Layer 4 of a small transformer language model trained on English Wikipedia (11 layers, counted from 0, width 64).
In attention head 0, each number of a token's query or key is one row of weights dot the token's vector x plus its bias. A token spreads its attention over itself and the tokens before it by the softmax of 0.177 times query dot key.
The model reads these tokens: "i" " N" "ool" " &" " A" "v" "e" " V" "ard" "j" "a" " |" " " "29" " |" " " "26" "3" " |" " " "3" "8" " |" " " "17" " |" "\n" "|" " " "4" "." " |"

Query weights of the head. A number n stands for (n - 500) times 0.001.
q0 (bias 1.182): 235,433,753,736,199,477,380,475,627,282,128,431,516,496,485,427,573,548,503,799,562,393,512,551,501,343,619,319,635,675,361,453,350,763,481,457,663,308,298,771,264,589,553,730,385,385,564,492,435,320,375,545,661,420,473,706,731,410,538,691,700,503,534,370
q1 (bias -0.557): 305,370,511,564,515,482,510,428,677,414,489,496,833,332,454,707,522,457,392,659,492,712,449,504,415,448,863,501,472,733,704,305,537,418,516,383,549,453,347,418,544,696,203,421,413,586,388,428,503,406,453,163,408,466,673,405,667,573,312,553,506,167,604,409
q2 (bias -0.260): 411,269,677,564,812,700,623,405,477,623,605,401,513,192,673,290,367,330,483,699,293,457,594,334,641,501,157,667,669,527,340,520,440,222,547,609,464,684,648,656,397,573,388,447,766,546,303,641,255,340,287,457,522,236,540,445,441,689,668,604,612,486,389,407
q3 (bias -0.408): 289,563,656,660,708,697,290,501,680,376,595,300,516,624,286,501,347,278,218,511,520,470,441,311,708,468,280,679,538,484,470,641,544,416,611,449,700,241,692,563,593,488,771,628,496,634,337,390,379,497,448,595,836,446,447,477,314,178,460,505,337,468,420,681
q4 (bias 0.070): 473,417,682,390,410,360,394,546,536,577,454,631,325,218,543,228,604,518,350,320,302,733,335,205,493,427,495,687,347,511,621,603,669,619,374,668,424,577,307,422,624,305,647,470,547,686,583,756,535,350,307,452,617,533,645,722,598,542,580,817,496,297,98,554
q5 (bias -0.701): 468,586,395,676,610,688,496,511,436,495,346,455,324,472,663,629,669,702,394,397,578,582,510,630,638,573,791,539,583,430,619,401,293,180,449,481,544,197,281,282,577,266,747,405,386,384,764,727,609,243,641,492,492,548,515,248,440,599,458,462,627,394,478,501
q6 (bias 0.168): 654,570,621,492,476,465,614,406,574,688,394,585,485,571,396,526,697,498,817,581,513,435,414,793,727,369,396,569,531,421,423,184,457,512,320,555,658,331,419,863,444,389,329,525,195,375,428,563,161,371,552,482,497,728,326,622,606,551,368,615,286,488,537,569
q7 (bias -1.025): 835,574,178,413,601,915,598,655,274,514,353,465,571,379,438,525,243,654,279,521,514,469,532,625,653,567,553,314,674,506,505,675,437,339,589,460,415,428,558,583,491,330,576,550,564,542,567,578,322,501,294,470,660,708,592,447,476,297,455,401,463,652,407,656
q8 (bias 0.471): 508,372,483,768,486,376,379,720,419,466,359,539,476,595,597,548,275,199,378,447,598,721,666,590,322,647,386,457,442,662,594,535,310,553,424,296,158,716,568,608,570,360,402,759,601,554,366,463,598,674,485,484,455,356,394,449,489,620,662,699,413,577,380,307
q9 (bias -0.588): 505,594,606,445,493,574,237,412,364,495,392,546,548,801,310,340,618,507,268,387,620,266,493,615,846,553,619,660,466,463,315,677,292,505,664,240,469,488,717,194,686,526,230,298,607,608,455,679,285,546,486,333,495,580,404,372,546,319,551,548,769,361,808,615
q10 (bias 0.588): 410,573,436,652,773,711,499,635,418,570,487,693,385,474,378,344,534,600,865,656,407,379,397,550,374,733,675,490,530,278,531,392,439,497,524,531,432,430,581,457,363,366,403,615,286,243,644,634,480,402,251,621,535,564,641,718,550,401,527,798,751,641,506,362
q11 (bias 0.936): 465,479,408,516,718,441,625,257,486,438,471,389,584,539,470,620,605,455,338,274,371,645,535,686,516,378,431,417,427,496,411,626,436,391,397,408,477,680,463,789,400,453,223,412,549,656,369,323,445,647,492,650,784,500,523,456,509,597,383,744,497,289,482,462
q12 (bias 0.328): 583,550,450,507,476,601,576,419,643,256,551,347,348,403,530,456,294,289,562,411,375,503,584,564,438,366,466,449,489,567,730,364,361,511,333,503,415,628,503,583,376,475,433,589,648,669,600,642,631,208,613,488,584,663,380,456,554,686,479,478,493,628,435,628
q13 (bias -0.394): 495,537,607,239,410,528,667,300,340,457,508,239,543,481,469,291,329,608,645,485,633,579,624,550,413,453,365,575,600,559,768,737,625,537,411,394,432,736,389,641,447,665,634,394,574,476,342,489,480,704,811,387,411,638,564,602,340,433,462,528,290,234,722,439
q14 (bias -0.578): 573,448,455,643,575,692,703,707,455,503,427,611,479,556,516,596,647,478,363,401,270,376,452,578,381,489,583,360,846,449,454,526,757,359,500,399,495,379,472,450,378,576,511,532,549,541,509,646,572,590,383,638,549,681,529,414,408,645,528,426,223,345,278,573
q15 (bias -0.681): 232,463,274,181,475,492,436,450,434,457,426,304,591,791,412,694,448,496,458,565,481,363,760,471,609,471,322,606,409,256,575,438,240,586,639,508,382,560,330,393,541,586,651,648,677,614,432,556,393,531,401,401,627,256,639,524,402,716,708,688,383,516,620,563
q16 (bias 0.292): 542,492,582,522,446,632,458,225,670,684,374,311,482,531,674,531,348,540,282,533,529,591,634,362,667,675,316,748,241,888,562,468,527,460,364,265,595,416,418,338,609,483,301,424,555,505,447,307,530,423,359,696,491,393,516,762,411,398,576,495,204,550,325,286
q17 (bias 0.061): 797,152,365,368,591,517,546,810,483,456,616,454,623,356,667,216,576,699,688,503,386,418,324,523,376,738,591,650,634,522,467,392,469,83,403,405,431,460,567,511,380,425,595,664,377,254,546,655,566,629,682,588,641,396,577,508,293,492,552,694,541,624,688,563
q18 (bias -0.838): 448,532,818,237,645,386,590,345,384,554,586,546,248,401,332,593,368,841,629,787,603,384,501,382,335,504,420,578,658,265,376,380,254,298,633,478,569,536,423,686,641,453,456,367,659,645,725,526,503,383,473,408,509,460,508,613,534,505,486,569,488,461,504,563
q19 (bias -0.266): 697,821,515,452,488,476,608,380,417,540,816,589,565,260,471,525,363,701,521,693,712,372,412,607,443,260,760,461,678,693,288,480,392,794,25,641,559,356,376,223,342,382,596,512,699,499,672,662,483,552,520,400,477,503,447,624,424,593,457,473,298,535,558,468
q20 (bias -0.705): 550,647,528,405,559,627,403,748,312,437,388,396,443,449,776,299,439,599,407,719,187,341,408,352,634,497,776,591,428,306,551,364,483,445,576,677,385,552,525,531,552,452,509,656,412,354,420,397,470,338,281,524,623,640,492,391,500,425,636,522,289,555,510,718
q21 (bias -0.605): 132,296,489,502,360,584,689,595,661,334,676,566,493,584,237,407,622,538,343,301,594,522,431,507,591,336,602,624,309,647,574,444,421,588,331,463,490,562,460,641,658,523,542,659,572,681,301,241,299,578,426,626,556,304,501,442,320,452,247,442,745,840,488,461
q22 (bias -0.563): 708,802,615,305,615,668,569,689,335,391,365,741,465,402,486,395,617,664,420,584,663,602,598,352,802,550,200,720,394,721,526,486,472,311,486,351,549,699,453,564,365,499,702,375,298,130,483,640,482,243,417,661,737,627,518,696,485,602,479,488,515,388,297,285
q23 (bias 0.105): 743,367,665,555,610,509,452,501,428,288,555,617,554,765,472,511,332,636,546,408,463,330,716,275,516,449,671,223,658,653,660,512,558,465,767,692,476,259,448,433,574,610,582,591,529,525,427,242,275,669,471,552,408,563,436,369,400,681,194,657,603,463,577,512
q24 (bias 0.725): 384,380,414,435,462,712,524,478,454,397,543,512,495,421,456,365,520,421,623,545,714,415,644,392,348,645,480,727,518,283,597,345,494,449,590,558,581,482,429,403,676,503,347,383,493,624,423,782,409,545,545,656,676,539,469,444,445,363,632,391,353,518,539,738
q25 (bias 0.774): 521,690,753,344,369,583,428,487,829,207,465,430,406,142,457,585,591,432,629,395,541,520,540,472,448,400,391,341,523,541,279,465,752,414,509,347,418,456,325,511,683,644,677,582,280,645,269,715,547,498,484,614,452,505,605,622,457,390,477,478,656,522,432,438
q26 (bias 0.637): 262,670,431,564,610,340,635,524,506,673,213,484,696,543,568,567,634,765,665,421,703,612,344,344,442,478,458,578,605,699,368,387,697,634,540,469,379,452,530,370,271,533,524,515,490,483,613,487,644,218,398,204,442,568,293,358,564,464,207,651,760,767,592,494
q27 (bias -0.497): 490,680,376,403,323,623,461,583,682,276,359,403,576,457,436,422,740,595,345,681,574,360,570,556,609,844,346,398,484,434,480,588,414,680,440,420,308,746,609,570,448,604,837,412,721,627,475,244,407,534,521,583,569,377,450,573,642,204,286,700,296,504,614,319
q28 (bias 0.073): 176,465,627,522,313,612,497,591,331,517,667,600,512,602,336,660,676,700,571,596,409,451,470,578,674,744,539,475,351,661,644,575,794,706,619,756,321,249,427,388,176,415,277,481,96,418,429,540,514,417,524,419,511,455,236,487,746,418,536,547,738,541,414,547
q29 (bias 0.435): 556,491,464,539,209,536,620,676,463,608,355,398,599,539,616,498,520,482,257,309,365,358,750,528,374,472,395,790,467,352,247,574,455,494,744,687,454,548,487,328,487,589,542,472,557,390,489,377,289,421,606,326,506,606,582,592,525,266,420,534,642,547,759,406
q30 (bias -0.489): 541,279,329,419,428,585,298,554,444,426,370,323,356,506,418,762,538,225,287,721,556,522,442,437,416,341,430,586,475,625,658,636,510,725,585,257,393,319,639,545,583,580,651,435,839,635,368,413,466,690,415,713,294,557,252,353,244,673,461,619,458,381,706,652
q31 (bias -0.708): 623,605,474,596,581,799,518,542,425,353,428,380,567,198,453,325,614,548,479,443,632,549,597,698,293,401,282,466,581,246,590,446,579,604,598,314,812,481,364,518,434,288,446,662,564,415,576,238,556,689,642,374,625,274,561,323,430,639,520,575,338,493,755,625

Key weights of the head. A number n stands for (n - 500) times 0.00091.
k0 (bias 0.646): 575,702,454,495,730,684,574,788,298,626,247,751,646,388,507,239,232,671,504,472,642,545,179,165,680,504,515,452,570,606,542,304,493,520,525,487,541,410,790,320,278,567,606,373,232,270,514,501,543,117,319,310,465,650,413,700,636,588,423,324,427,908,289,446
k1 (bias 0.125): 220,413,839,270,427,687,346,307,527,646,394,434,473,467,317,361,634,583,652,372,511,600,788,823,488,280,483,573,606,607,258,190,510,412,458,598,632,909,726,264,339,559,212,769,260,436,564,636,338,391,604,483,383,538,349,490,597,581,669,466,621,458,655,208
k2 (bias -0.650): 628,341,524,488,539,612,411,437,318,127,673,537,531,414,538,599,752,319,745,627,674,602,544,481,571,492,577,326,362,837,704,387,445,786,444,404,510,740,270,563,725,395,302,573,562,448,491,230,284,556,507,413,636,466,489,768,477,396,322,573,607,347,424,363
k3 (bias -0.552): 594,364,126,397,566,213,584,455,232,420,328,414,687,560,553,689,512,342,413,613,144,722,488,592,384,651,301,752,518,666,596,683,730,657,561,329,159,621,531,412,551,474,681,497,384,442,275,452,723,683,334,544,586,585,571,654,320,687,417,434,591,568,309,375
k4 (bias -0.434): 410,298,475,557,629,533,767,419,417,301,542,563,429,691,281,569,353,673,311,461,266,680,493,555,732,656,970,378,440,625,659,587,335,422,658,489,402,590,388,376,618,463,496,428,437,501,575,323,191,605,374,761,268,536,570,661,442,140,563,310,594,460,626,475
k5 (bias -0.775): 353,299,524,395,603,730,725,361,396,576,654,360,531,508,512,208,570,422,162,388,490,691,342,428,543,564,582,710,474,388,544,772,472,153,613,506,681,641,582,473,758,281,544,392,587,543,365,521,526,742,579,474,689,574,339,494,361,431,500,518,458,638,692,460
k6 (bias 0.189): 569,570,683,385,572,522,526,710,589,317,384,361,663,374,442,767,506,823,510,446,361,226,491,687,672,604,508,607,346,405,332,330,465,450,457,560,482,390,591,420,736,659,612,559,383,295,436,481,553,353,217,451,817,451,459,236,734,541,382,726,489,391,615,437
k7 (bias -0.648): 503,470,411,513,451,486,426,312,440,302,156,307,353,543,365,729,375,303,508,49,625,491,596,678,498,505,281,638,478,696,358,928,600,597,541,124,785,311,405,505,570,332,652,583,783,602,255,472,485,654,494,628,626,418,559,810,388,550,597,574,648,630,341,533
k8 (bias 0.740): 218,482,588,697,189,316,582,429,688,628,547,482,494,568,858,479,493,378,648,481,656,707,501,379,399,546,604,349,384,374,466,345,601,581,840,440,568,477,381,601,549,420,324,724,136,380,499,609,373,207,695,440,499,389,688,498,729,491,279,460,826,327,366,332
k9 (bias -0.525): 464,341,687,533,455,599,322,531,515,779,408,407,347,348,383,819,512,563,211,547,431,550,412,489,459,457,55,552,476,768,394,674,609,565,534,328,443,822,556,610,717,646,339,632,753,808,353,483,294,734,487,624,365,325,493,283,536,815,609,241,367,285,538,378
k10 (bias 0.187): 746,824,458,323,555,551,567,544,415,428,902,583,538,447,409,373,361,753,424,515,467,432,199,291,715,468,418,578,534,510,588,496,395,275,595,321,547,347,682,475,557,129,637,339,485,507,507,534,581,548,686,566,721,445,454,520,102,817,580,331,335,508,421,611
k11 (bias 0.734): 536,198,416,494,453,401,699,526,424,438,572,327,512,463,172,594,447,498,562,467,780,322,460,636,321,798,409,512,316,364,402,442,587,530,697,505,345,393,385,568,577,502,404,367,487,274,636,679,567,427,838,553,400,609,532,474,414,728,585,593,654,591,479,447
k12 (bias 0.592): 679,465,575,499,421,825,612,664,433,507,549,490,541,216,222,487,229,476,700,373,578,605,525,481,494,702,620,462,670,440,291,475,390,277,349,620,788,219,380,537,529,348,648,474,369,330,587,423,381,798,341,408,663,597,731,467,549,540,255,602,414,463,449,613
k13 (bias -0.177): 501,386,516,381,712,128,573,285,542,521,547,562,561,373,513,787,653,335,789,514,576,418,697,738,110,521,761,317,743,585,427,457,530,578,488,317,542,419,516,483,374,740,315,172,576,706,538,499,392,464,409,425,355,651,477,413,731,639,513,530,580,435,694,498
k14 (bias -0.534): 437,453,420,520,564,345,332,467,698,575,608,490,511,564,614,572,488,226,589,356,546,500,483,541,543,483,341,398,442,390,554,438,539,307,618,594,659,610,572,595,434,369,505,793,683,454,138,611,470,603,333,713,282,483,356,753,391,269,514,561,526,686,402,539
k15 (bias -0.536): 470,440,534,444,183,434,469,352,471,356,493,788,556,293,618,582,250,548,564,531,537,676,405,571,432,364,536,357,432,671,690,651,536,853,229,606,617,365,790,442,428,602,482,430,558,607,346,511,433,608,667,397,290,564,407,464,744,466,504,658,689,405,710,268
k16 (bias 0.527): 461,379,644,329,417,551,406,493,372,191,388,618,556,759,334,507,606,389,521,577,410,357,564,495,610,307,319,407,659,573,482,511,459,372,833,654,186,631,657,582,790,672,379,352,374,775,258,462,250,496,266,236,563,531,774,695,659,380,592,361,856,574,472,371
k17 (bias -0.637): 353,625,298,453,655,672,399,563,360,329,651,466,465,353,597,444,484,353,380,416,847,512,483,338,414,522,781,433,510,468,551,666,235,375,475,260,285,420,504,699,603,235,856,454,665,458,543,534,754,778,668,548,624,575,454,278,167,568,521,583,761,350,409,658
k18 (bias -0.629): 595,542,631,449,635,449,622,569,453,450,283,578,672,524,424,481,598,500,573,384,625,500,417,590,512,175,620,417,600,402,420,583,392,654,280,375,449,299,319,308,669,436,240,583,508,640,277,283,264,663,584,380,609,628,424,332,515,630,484,653,206,508,717,607
k19 (bias -0.474): 935,379,427,436,463,464,690,798,359,602,771,399,288,516,384,536,247,573,374,204,344,419,658,782,652,365,898,382,529,320,429,837,453,341,307,366,460,530,207,599,438,416,406,674,729,685,423,476,470,609,492,222,518,820,480,642,789,494,405,461,408,521,350,615
k20 (bias -0.733): 605,642,289,366,539,660,212,655,374,317,474,363,402,573,563,712,426,376,278,345,569,395,519,274,549,410,581,591,380,549,779,838,627,420,531,516,524,448,556,245,395,462,809,529,730,539,502,729,411,859,346,680,824,398,654,478,304,384,467,366,425,362,702,744
k21 (bias -0.693): 269,591,564,610,550,351,421,329,625,597,555,495,735,496,411,472,317,367,547,425,551,719,520,360,356,527,466,650,430,653,165,654,613,790,319,657,210,692,314,495,305,688,135,487,425,308,453,699,683,551,433,631,465,660,489,573,711,363,788,574,749,404,332,214
k22 (bias -0.800): 443,531,336,444,814,609,585,639,105,367,465,407,582,386,668,379,285,742,490,605,532,329,559,363,715,878,618,855,670,532,808,823,752,318,859,363,238,480,594,486,637,93,629,107,772,624,397,625,200,421,323,294,526,566,500,439,95,244,356,327,455,334,435,739
k23 (bias -0.181): 462,410,159,677,442,494,406,735,591,559,556,366,356,662,465,373,420,387,555,368,460,394,510,362,300,440,410,564,716,654,352,623,610,514,403,275,463,525,729,563,565,421,485,415,543,260,500,722,315,416,509,724,573,691,155,532,524,596,771,631,492,702,654,680
k24 (bias 0.262): 498,663,165,493,721,508,473,458,344,471,513,633,459,306,486,625,258,465,378,952,662,343,559,457,673,349,496,679,744,517,456,802,377,306,523,313,591,210,320,530,382,153,807,437,801,455,278,623,398,733,556,574,605,517,432,362,407,679,430,438,272,610,457,465
k25 (bias 0.826): 498,501,433,535,734,493,536,668,369,372,352,657,509,126,509,341,565,427,635,515,454,452,501,725,611,433,690,365,697,270,494,401,619,388,663,537,682,652,621,535,378,275,468,146,499,418,658,462,712,512,161,836,404,563,672,583,399,582,593,395,326,420,369,293
k26 (bias 0.292): 813,646,480,219,281,434,718,668,381,509,586,528,449,399,595,26,371,874,414,451,830,144,618,564,664,847,239,736,644,609,507,482,363,582,372,344,394,801,472,447,660,492,727,330,460,390,624,427,461,545,516,496,532,564,626,235,433,456,401,231,307,644,526,416
k27 (bias -0.625): 431,489,598,262,529,416,633,512,569,560,291,352,686,586,774,553,250,492,684,337,565,665,671,516,431,495,456,118,457,795,612,436,675,687,560,673,574,538,533,428,444,521,566,328,743,604,303,423,627,644,445,446,447,406,578,555,532,640,549,186,639,582,362,445
k28 (bias 0.167): 403,734,379,421,667,740,596,469,506,520,633,554,427,369,514,393,516,646,273,371,209,521,611,575,516,699,64,677,266,558,659,476,378,715,568,772,535,636,349,382,460,554,781,416,398,720,677,949,201,159,414,629,359,539,438,411,436,595,546,208,401,570,495,441
k29 (bias 0.582): 599,403,230,597,703,654,397,502,304,682,334,452,430,450,648,432,417,758,534,663,602,309,411,272,402,736,445,494,479,606,576,698,332,361,373,488,444,467,560,368,617,645,515,729,672,547,675,559,508,457,432,532,454,293,500,365,514,486,517,336,606,652,201,325
k30 (bias 0.059): 414,481,709,886,445,384,627,246,708,429,286,522,721,508,700,591,412,186,582,384,398,332,631,739,200,574,204,261,567,720,576,540,583,593,441,450,427,576,773,697,351,572,289,652,270,582,275,482,422,731,510,582,343,286,358,811,701,519,613,671,343,414,666,286
k31 (bias -0.757): 363,404,405,614,579,284,352,447,628,438,475,257,546,219,752,679,356,298,583,648,600,632,369,615,275,391,702,653,613,415,367,489,472,405,334,462,551,497,453,272,670,533,606,723,395,568,663,296,704,355,659,384,591,317,465,590,437,391,676,308,712,682,628,264

The vector x that enters this layer's attention at each token. A number n stands for (n - 500) times 0.017.
0 "i": 432,456,360,523,498,496,500,556,408,402,465,479,393,545,449,653,551,544,635,495,537,375,451,442,493,440,501,406,580,580,514,757,458,473,508,512,510,430,462,587,396,307,593,516,759,591,389,456,506,647,456,648,579,480,357,601,362,554,435,430,617,622,520,570
1 " N": 585,468,401,454,536,426,486,448,384,452,463,448,476,544,504,561,428,463,428,471,453,520,507,475,417,424,624,516,503,592,499,968,483,380,533,358,571,547,424,568,479,378,601,480,799,551,409,475,422,731,447,561,526,531,455,530,390,410,530,508,554,468,556,665
2 "ool": 573,543,327,459,599,449,436,459,372,443,447,396,471,527,504,566,396,392,474,390,484,570,483,522,480,531,550,487,516,528,448,918,551,493,502,453,533,507,407,432,528,361,609,445,833,614,312,518,430,723,525,478,538,537,500,584,384,483,490,559,497,475,549,653
3 " &": 538,506,333,488,595,477,474,400,361,464,481,386,493,542,540,525,449,464,496,484,457,471,509,463,484,512,579,481,498,513,432,961,515,427,463,357,539,469,392,492,498,442,607,465,767,565,333,552,480,867,488,544,577,532,462,604,435,480,525,416,547,455,500,610
4 " A": 520,446,355,441,559,465,496,427,406,426,403,468,362,547,532,526,419,416,426,466,463,502,557,510,441,445,566,510,472,582,493,974,479,407,431,443,542,485,449,580,471,365,596,497,801,600,481,499,446,772,475,565,543,598,520,521,440,427,542,481,541,478,575,626
5 "v": 548,573,355,422,569,424,542,413,377,434,469,436,482,449,511,676,505,368,451,464,575,537,489,474,433,432,610,555,459,545,505,859,544,411,460,427,417,481,457,548,535,400,540,529,907,608,394,567,474,719,486,485,615,505,420,521,459,353,530,446,477,510,566,557
6 "e": 503,509,338,471,555,441,448,413,401,448,470,469,495,502,560,629,446,429,485,419,488,564,558,502,455,482,626,589,530,454,448,966,498,437,429,492,454,497,436,497,481,394,463,507,858,609,374,483,427,776,458,546,582,517,487,533,355,491,504,402,498,536,570,606
7 " V": 567,539,405,445,510,437,571,471,424,430,457,439,402,485,532,660,418,406,415,458,493,550,479,494,425,470,585,495,460,570,489,903,516,350,466,360,472,475,442,587,476,397,549,507,827,583,423,570,446,776,494,542,578,506,474,564,435,365,520,471,509,511,589,626
8 "ard": 613,564,391,459,552,462,488,436,390,419,494,365,424,506,496,606,422,371,447,436,484,572,451,515,369,545,585,593,529,504,485,830,543,510,534,453,515,438,443,475,522,362,577,460,876,563,313,556,446,803,588,514,540,510,463,566,359,432,523,514,520,432,539,538
9 "j": 537,511,376,453,510,450,519,365,426,450,521,442,480,495,529,675,470,391,427,435,498,503,470,518,465,545,594,586,606,499,513,807,538,436,443,353,467,460,476,517,560,307,527,488,886,625,399,580,492,791,436,524,513,485,404,539,436,355,506,489,513,480,559,583
10 "a": 586,474,369,547,493,467,439,336,517,444,524,489,537,519,549,560,441,429,517,435,406,502,538,543,419,509,571,553,501,514,495,960,523,441,439,364,517,419,490,440,524,353,604,488,854,613,370,579,399,741,480,566,534,536,457,547,342,445,457,458,497,511,550,577
11 " |": 544,439,342,389,478,493,547,471,419,454,512,468,502,572,590,628,483,434,411,500,498,463,555,472,346,451,553,537,463,524,517,891,506,463,466,400,554,384,448,552,489,395,640,499,785,517,347,566,485,798,524,606,557,476,426,628,393,439,555,454,464,486,440,543
12 " ": 449,480,412,494,512,440,569,473,378,457,444,414,433,486,556,643,450,348,436,487,544,548,578,490,419,424,548,577,480,540,488,913,544,425,445,418,536,495,480,574,499,378,678,528,760,501,367,551,487,822,447,568,575,466,435,566,331,437,548,475,464,475,502,555
13 "29": 490,457,426,530,606,445,486,463,365,456,483,373,477,470,567,670,427,388,428,443,557,542,480,514,434,540,461,561,511,529,513,873,519,434,431,384,520,449,482,524,493,357,676,535,815,570,353,460,439,760,507,590,564,495,516,625,353,389,546,564,456,453,506,512
14 " |": 559,446,351,408,524,484,494,440,420,420,469,425,480,551,601,638,468,440,425,483,497,526,532,447,394,434,516,591,453,564,551,894,505,465,504,359,564,402,469,585,496,388,612,514,745,516,347,527,520,755,519,586,585,432,464,681,346,440,568,451,503,470,458,495
15 " ": 469,481,425,495,538,441,529,461,399,448,427,386,433,486,548,651,436,338,441,476,533,568,562,477,446,413,526,601,477,564,509,911,554,433,464,397,540,505,494,600,494,371,666,542,732,495,363,530,504,793,454,558,582,438,449,588,310,441,569,469,483,467,505,530
16 "26": 488,451,421,521,614,455,456,451,356,454,470,388,498,463,573,678,439,374,445,436,528,562,480,505,466,505,454,575,501,530,527,881,527,438,430,358,508,464,495,580,506,362,672,554,782,592,352,461,466,735,495,559,558,472,514,626,350,376,557,562,454,461,510,491
17 "3": 501,497,459,530,575,450,451,403,415,427,450,362,484,485,575,662,417,417,423,418,495,569,510,484,452,497,457,550,486,560,566,963,525,445,450,404,527,501,532,500,483,359,593,568,778,537,385,452,459,721,463,599,542,464,517,660,277,410,535,562,473,483,511,530
18 " |": 587,450,358,417,538,484,471,420,446,433,453,416,478,554,609,621,458,431,432,469,473,536,522,457,418,438,488,602,459,580,544,908,524,471,516,348,560,400,472,593,489,386,584,512,727,501,338,517,530,735,529,588,583,424,465,687,341,445,576,464,503,470,453,497
19 " ": 491,480,432,496,550,444,511,444,425,461,414,378,433,493,552,641,425,327,444,462,512,572,553,483,460,414,506,608,483,587,507,921,565,439,471,392,536,506,496,602,488,369,644,547,729,493,358,531,508,783,463,558,577,426,450,594,308,443,579,476,482,467,499,530
20 "3": 454,463,438,552,575,440,447,414,376,422,462,370,450,460,559,691,433,404,431,434,555,575,534,463,437,479,464,583,472,536,580,942,519,441,462,395,534,501,510,539,474,374,605,560,759,549,402,473,457,727,475,577,579,478,526,638,297,415,537,572,489,466,521,488
21 "8": 519,436,429,546,612,433,412,408,442,474,471,375,515,475,538,696,445,391,405,434,476,568,526,498,455,475,452,582,487,542,537,896,548,421,421,400,527,518,493,545,507,334,609,542,781,527,319,471,484,723,495,586,607,453,529,648,329,396,525,518,485,482,512,522
22 " |": 578,438,355,421,544,483,458,421,451,434,447,421,467,548,613,623,452,415,435,467,471,537,523,467,417,431,486,615,458,590,547,902,533,474,526,355,560,404,468,597,485,396,572,521,733,507,339,511,518,729,533,591,587,422,471,685,339,451,569,470,509,467,459,488
23 " ": 491,472,432,498,553,444,500,445,433,466,408,386,425,494,554,646,421,315,448,458,508,568,552,491,456,408,502,613,484,597,507,920,571,442,475,396,534,507,493,601,486,375,631,553,735,496,357,531,499,782,467,559,573,425,452,592,312,447,576,478,485,465,502,526
24 "17": 490,453,425,532,630,458,431,437,393,485,455,362,488,470,560,701,425,349,443,436,509,538,474,507,432,508,450,609,498,550,518,859,533,467,441,396,515,511,450,560,503,390,634,545,766,593,331,448,472,744,478,542,590,456,514,648,322,409,551,580,489,471,458,520
25 " |": 571,421,357,429,553,480,454,416,454,436,445,430,460,540,609,625,447,416,430,466,462,544,520,476,423,427,484,626,460,599,544,904,535,483,533,360,554,405,461,593,487,403,564,527,727,514,333,510,510,729,532,590,582,420,485,687,335,454,566,476,519,464,462,478
26 "\n": 493,448,319,493,595,460,476,452,368,480,415,447,480,560,518,660,453,343,501,581,542,534,570,474,457,443,560,491,449,553,530,939,490,493,506,370,493,428,458,549,487,432,585,571,718,464,364,453,465,830,469,620,562,511,494,570,346,452,558,438,529,461,471,503
27 "|": 433,403,287,502,570,448,490,443,362,452,387,434,513,580,588,636,473,416,453,474,529,519,597,423,522,414,556,507,485,530,520,872,524,481,470,418,546,419,475,597,471,443,520,521,773,558,355,447,537,862,505,550,571,432,480,567,370,498,560,500,510,462,449,521
28 " ": 435,452,390,511,557,409,528,462,397,452,411,414,434,486,554,623,422,328,470,472,567,558,585,467,457,400,523,557,484,566,449,917,541,456,449,410,523,516,486,607,510,422,590,573,802,514,351,521,489,816,462,574,584,450,464,556,361,446,578,469,483,495,501,506
29 "4": 448,408,392,577,589,388,448,424,373,449,471,409,461,448,562,683,444,400,474,446,572,578,557,442,455,455,484,531,461,520,490,927,508,460,435,394,517,501,504,538,503,410,572,552,795,566,380,474,443,791,504,557,603,505,538,626,335,432,509,572,467,493,524,488
30 ".": 499,430,348,479,529,434,517,376,418,461,408,386,461,537,581,639,444,340,556,487,534,553,528,426,412,469,473,577,546,485,499,908,511,478,477,393,525,422,528,504,528,363,540,494,749,566,432,488,457,839,454,586,620,437,574,618,422,406,514,454,574,469,498,578
31 " |": 523,421,363,456,525,486,498,435,417,420,448,407,494,555,633,605,496,366,476,475,546,549,587,398,380,453,509,518,485,524,527,895,531,467,489,347,566,429,466,575,482,422,570,506,756,551,360,530,508,828,523,584,586,450,451,645,390,429,557,436,505,455,456,484

Token 4 " A".
Which token does it look at most, and with what share of its attention? 3 " &", with about 30%

Token 22 " |".
To which token does it give the most attention? 22 " |"

Token 16 "26".
To which token does it give the most attention? 14 " |"

Token 12 " ".
To which token does it give the most attention? 11 " |"

Token 5 "v".
Which two tokens does it look at most, in order? 4 " A", 3 " &"

Token 25 " |".
To which token does it give the most attention? 25 " |"

Token 11 " |".
Which token does it look at most, and with what share of its attention? 11 " |", with about 60%

Token 20 "3".
To which token does it give the most attention? 18 " |"

Token 14 " |".
To which token does it give the most attention? 14 " |"

Token 19 " ".
To which token does it give the most attention? 18 " |"

Token 6 "e".
To which token does it give the most attention? 4 " A"

Token 24 "17".
Which token does it look at most, and with what share of its attention? 22 " |", with about 50%

Token 29 "4".
To which token does it give the most attention? 26 "\n"

Token 30 ".".
Which token does it look at most, and with what share of its attention? 26 "\n", with about 30%

Token 23 " ".
Which token does it look at most, and with what share of its attention? 22 " |", with about 50%

Token 17 "3".
Which two tokens does it look at most, in order? 14 " |", 16 "26"

Token 28 " ".
Which token does it look at most, and with what share of its attention? 26 "\n", with about 60%

Token 8 "ard".
To which token does it give the most attention? 7 " V"

Token 26 "\n".
To which token does it give the most attention? 25 " |"